Layer 6 of a small transformer language model trained on English Wikipedia (10 layers, counted from 0, width 128).
A neuron's activation on a vector x is squared ReLU(weights . x), where the dot is the dot product.

Input weights of the MLP neurons that the questions are about. A number n stands for (n - 500) times 0.0014.
n202: 808 605 526 310 772 429 239 464 437 721 662 347 578 672 809 153 421 649 463 687 509 623 389 371 704 206 404 563 635 441 645 678 589 587 529 560 694 404 335 266 438 516 406 462 362 597 576 416 339 475 377 536 333 801 278 352 332 189 758 490 194 715 421 797 374 67 699 505 585 661 327 510 515 735 520 612 323 402 614 839 720 470 525 516 403 368 279 500 320 570 272 669 702 688 535 545 633 404 600 635 475 450 664 754 380 377 411 449 288 705 409 866 662 642 884 343 304 408 355 661 538 566 251 433 308 738 546 662
n277: 504 170 403 622 333 380 512 464 714 571 599 539 459 757 496 397 532 382 546 580 561 496 770 473 370 744 416 618 496 387 541 474 831 530 504 309 688 654 677 637 197 408 449 475 500 419 112 633 588 606 424 338 518 578 207 488 387 577 491 542 568 631 611 760 549 541 391 10 557 474 660 321 697 547 404 567 549 508 435 469 648 447 404 681 331 779 341 465 564 258 658 496 341 147 517 544 428 288 478 500 457 500 667 624 739 375 757 429 310 726 596 226 451 453 362 385 685 406 559 562 270 512 650 500 394 597 685 549
n288: 527 483 344 448 703 522 719 717 644 851 402 252 437 562 615 252 541 655 661 456 500 513 557 95 686 683 272 496 450 327 419 509 587 551 432 681 358 320 525 875 433 505 404 618 305 175 448 832 531 605 491 585 735 367 222 323 263 432 473 679 807 549 495 500 570 590 491 487 557 412 302 451 322 607 500 469 465 597 250 487 259 543 621 477 381 394 577 326 622 583 606 466 666 613 470 614 442 482 539 712 440 261 491 641 500 560 468 258 584 756 417 357 707 428 285 632 801 522 635 439 500 398 536 447 425 351 312 476
n296: 452 447 632 285 332 535 492 496 408 472 289 614 491 500 517 513 378 778 637 631 468 751 626 117 333 378 457 691 632 458 575 372 414 504 341 342 482 683 504 361 633 608 143 492 438 408 546 523 227 470 429 628 657 318 419 373 714 513 868 583 554 544 554 355 796 487 398 574 582 357 594 338 559 736 522 426 596 231 743 827 196 311 431 555 430 452 407 347 475 560 400 619 634 558 388 522 623 383 711 599 487 547 819 243 516 644 599 487 380 238 512 441 343 471 500 435 509 615 446 275 796 456 616 447 652 487 229 532
n309: 492 612 662 387 709 556 362 388 925 741 331 573 402 464 331 368 190 757 367 413 635 420 575 573 582 611 618 606 459 597 241 644 549 549 481 430 424 588 662 557 714 541 644 276 428 515 411 225 583 618 468 565 582 519 539 569 703 447 593 301 520 456 533 596 468 427 457 496 406 591 395 492 538 550 339 408 627 240 469 303 604 398 570 803 508 611 634 810 561 465 309 554 409 528 637 437 504 421 386 582 422 301 425 631 387 180 356 472 440 735 607 334 595 500 661 401 557 476 561 528 538 323 508 600 357 385 593 366
n511: 464 578 725 586 302 311 463 540 500 202 525 470 446 324 339 734 756 600 408 417 757 158 509 527 466 572 387 688 417 477 460 590 605 260 374 324 575 518 553 721 491 418 464 512 841 563 505 318 439 116 518 861 554 598 517 324 566 585 576 463 424 581 728 527 609 741 500 531 648 439 526 504 602 640 691 438 417 666 607 616 602 387 833 459 284 360 335 341 382 309 619 822 478 488 401 683 500 552 465 453 311 344 674 496 604 432 645 425 350 423 551 505 443 322 226 732 563 642 271 496 458 264 370 478 487 750 402 312

Each question shows a token from some text and the vector x that enters the MLP there. A number n stands for (n - 500) times 0.011.

"af": 444 428 443 503 436 392 383 454 417 589 393 727 293 530 594 446 393 566 473 471 457 501 423 742 465 412 615 464 393 458 565 402 629 399 566 598 484 551 375 564 656 386 600 455 423 285 485 428 485 474 612 527 467 584 419 509 452 606 539 428 594 483 534 300 499 490 310 585 509 363 517 503 573 557 513 564 596 582 537 524 359 516 609 517 562 429 472 396 506 533 584 485 539 467 546 503 407 481 568 454 537 476 522 359 451 526 497 766 582 609 333 431 527 600 608 632 394 541 389 409 667 457 631 466 472 431 506 331
Which neuron lights up most? n296

"were ": 437 399 598 508 632 534 385 408 553 555 488 636 538 436 558 500 539 431 560 441 584 375 470 648 387 463 552 573 437 412 539 417 597 439 604 500 551 414 484 464 446 385 497 502 551 545 560 481 464 489 403 294 446 667 543 451 411 605 480 458 580 448 475 484 317 536 367 489 498 406 663 407 547 517 424 539 444 504 665 406 486 413 471 554 347 575 369 581 373 526 663 599 517 430 432 338 493 475 622 476 493 498 610 278 567 508 539 778 443 689 148 339 532 515 498 527 519 444 439 562 540 556 580 519 437 484 543 489
Which neuron lights up most? n277

"n": 391 362 383 521 536 533 441 381 568 489 434 611 618 447 463 529 528 495 431 501 538 394 411 617 507 471 515 652 505 414 438 432 582 353 611 593 422 460 391 549 540 439 569 528 561 339 523 377 364 255 546 529 478 610 644 529 576 541 341 620 634 413 437 317 501 447 436 560 488 242 451 567 534 535 689 578 510 544 445 454 530 502 638 365 389 534 471 436 544 659 591 612 633 491 577 486 443 453 582 575 436 511 649 414 533 330 585 772 594 527 454 568 334 534 473 544 530 496 451 455 418 526 532 364 407 480 552 461
Which neuron lights up most? n511

"di": 577 466 484 376 316 468 341 482 404 539 514 600 390 486 535 440 421 548 482 425 573 273 536 687 414 516 604 639 421 387 484 454 681 420 444 555 489 470 413 529 611 453 500 371 516 409 477 439 466 448 637 389 427 617 497 460 530 504 468 520 730 458 509 418 464 451 437 601 643 419 470 531 494 489 467 526 583 519 501 559 348 596 544 431 424 625 516 419 433 566 564 493 611 425 560 329 474 498 534 534 495 510 490 302 537 480 505 863 657 569 464 520 486 606 655 528 566 451 377 295 599 524 466 463 450 334 470 406
The most active neuron and its activation: n296, at about 2.6

"r": 425 479 596 435 540 453 387 405 462 544 540 516 515 396 539 482 588 360 497 571 408 462 599 693 501 488 527 646 441 403 495 484 576 551 472 636 545 391 373 593 553 504 415 431 503 415 621 556 578 358 560 447 569 571 608 485 553 525 441 572 577 535 551 480 445 451 510 533 398 370 544 562 580 630 556 595 550 469 436 538 276 632 593 388 428 484 374 637 476 677 566 517 530 412 492 338 352 284 422 437 533 616 621 356 350 468 498 862 586 544 511 493 358 510 564 431 416 591 462 468 543 593 346 451 403 434 579 577
Which neuron lights up most? n202

"ing": 317 404 479 487 576 498 462 491 537 485 462 667 565 541 408 427 491 371 424 454 423 426 503 547 414 497 652 416 471 452 565 456 541 456 490 549 252 423 413 579 593 552 544 534 424 453 507 562 613 390 517 466 434 608 479 425 532 707 513 391 499 453 428 412 435 423 414 613 537 502 336 568 516 528 505 603 601 436 511 439 452 532 570 358 483 444 300 591 559 484 536 424 614 407 460 470 400 417 626 453 560 541 626 309 455 298 466 678 596 648 596 545 354 706 551 654 537 535 369 564 505 310 522 290 422 432 595 575
Which neuron lights up most? n309

"N": 420 376 414 445 562 621 528 484 499 480 432 635 490 616 729 504 518 565 484 464 677 391 439 726 587 461 492 610 412 409 482 425 597 466 501 583 639 457 283 631 579 435 511 397 542 433 604 418 627 384 531 651 466 510 549 422 572 498 437 563 621 532 335 410 511 515 422 543 456 332 475 437 489 414 499 478 371 559 366 442 476 509 454 365 485 439 515 433 508 718 531 537 512 499 422 404 494 597 416 516 442 501 636 467 582 437 516 826 660 670 321 509 365 464 446 544 443 455 523 467 512 398 494 425 380 513 506 464
Which two neurons fire most, strongest first? n511, n288

"ing ": 413 352 458 468 582 490 287 440 515 581 354 554 662 414 504 529 573 346 543 501 476 394 635 657 453 476 563 477 428 437 507 434 582 542 546 610 431 319 514 431 424 310 470 638 623 481 520 561 465 400 462 468 391 675 534 462 370 589 460 505 583 428 525 447 332 407 381 514 454 469 570 495 520 614 529 587 393 486 574 550 441 405 489 528 462 500 444 441 349 506 638 600 483 470 606 396 500 318 667 421 469 588 609 343 576 514 493 626 541 493 117 570 437 617 564 560 569 438 464 592 561 441 522 460 401 485 507 457
Which three neurons fire most, strongest first? n202, n277, n511

"us": 389 462 516 422 489 547 551 483 545 590 437 528 498 610 512 449 620 438 474 354 486 388 574 617 361 527 580 687 430 586 598 460 593 550 513 623 549 466 427 602 568 419 509 492 345 361 624 542 617 453 518 451 402 600 394 539 559 561 431 506 556 293 575 375 417 375 402 584 475 334 481 578 486 601 583 604 572 534 513 631 392 480 487 357 575 596 483 565 418 712 599 544 492 468 464 372 481 486 532 415 520 575 601 541 320 368 494 774 540 479 487 527 558 518 447 699 564 361 440 613 387 476 592 445 329 297 535 534
Which neuron lights up most? n288

"ex": 494 388 502 473 390 444 334 353 599 517 463 486 359 451 456 509 552 456 498 519 535 439 517 657 350 537 536 470 489 460 529 553 628 600 309 591 603 538 462 560 644 405 540 357 388 386 523 506 580 414 561 530 484 646 441 571 510 590 450 546 676 535 546 364 396 375 369 588 653 281 470 373 634 595 299 464 562 415 553 428 417 433 632 489 582 539 541 613 465 594 521 493 499 470 466 457 400 445 585 482 382 580 562 352 494 517 556 757 668 461 365 612 376 458 614 565 483 568 410 359 558 371 542 448 458 425 467 416
Which three neurons fire most, strongest first? n296, n309, n511

"t": 489 379 522 467 561 497 402 469 486 576 526 503 476 491 535 417 515 321 497 520 497 505 475 710 527 481 634 394 461 440 560 589 545 436 641 641 492 383 511 664 447 481 575 358 637 275 679 488 566 326 435 474 541 656 530 392 368 553 421 499 586 479 363 426 591 426 471 586 402 480 490 575 572 544 485 521 425 378 484 562 346 687 571 410 551 469 445 481 432 643 485 410 560 433 538 435 422 348 452 415 471 631 509 389 636 378 404 749 583 529 362 536 501 467 625 610 511 480 443 605 605 478 610 420 399 272 482 497
Which neuron lights up most? n202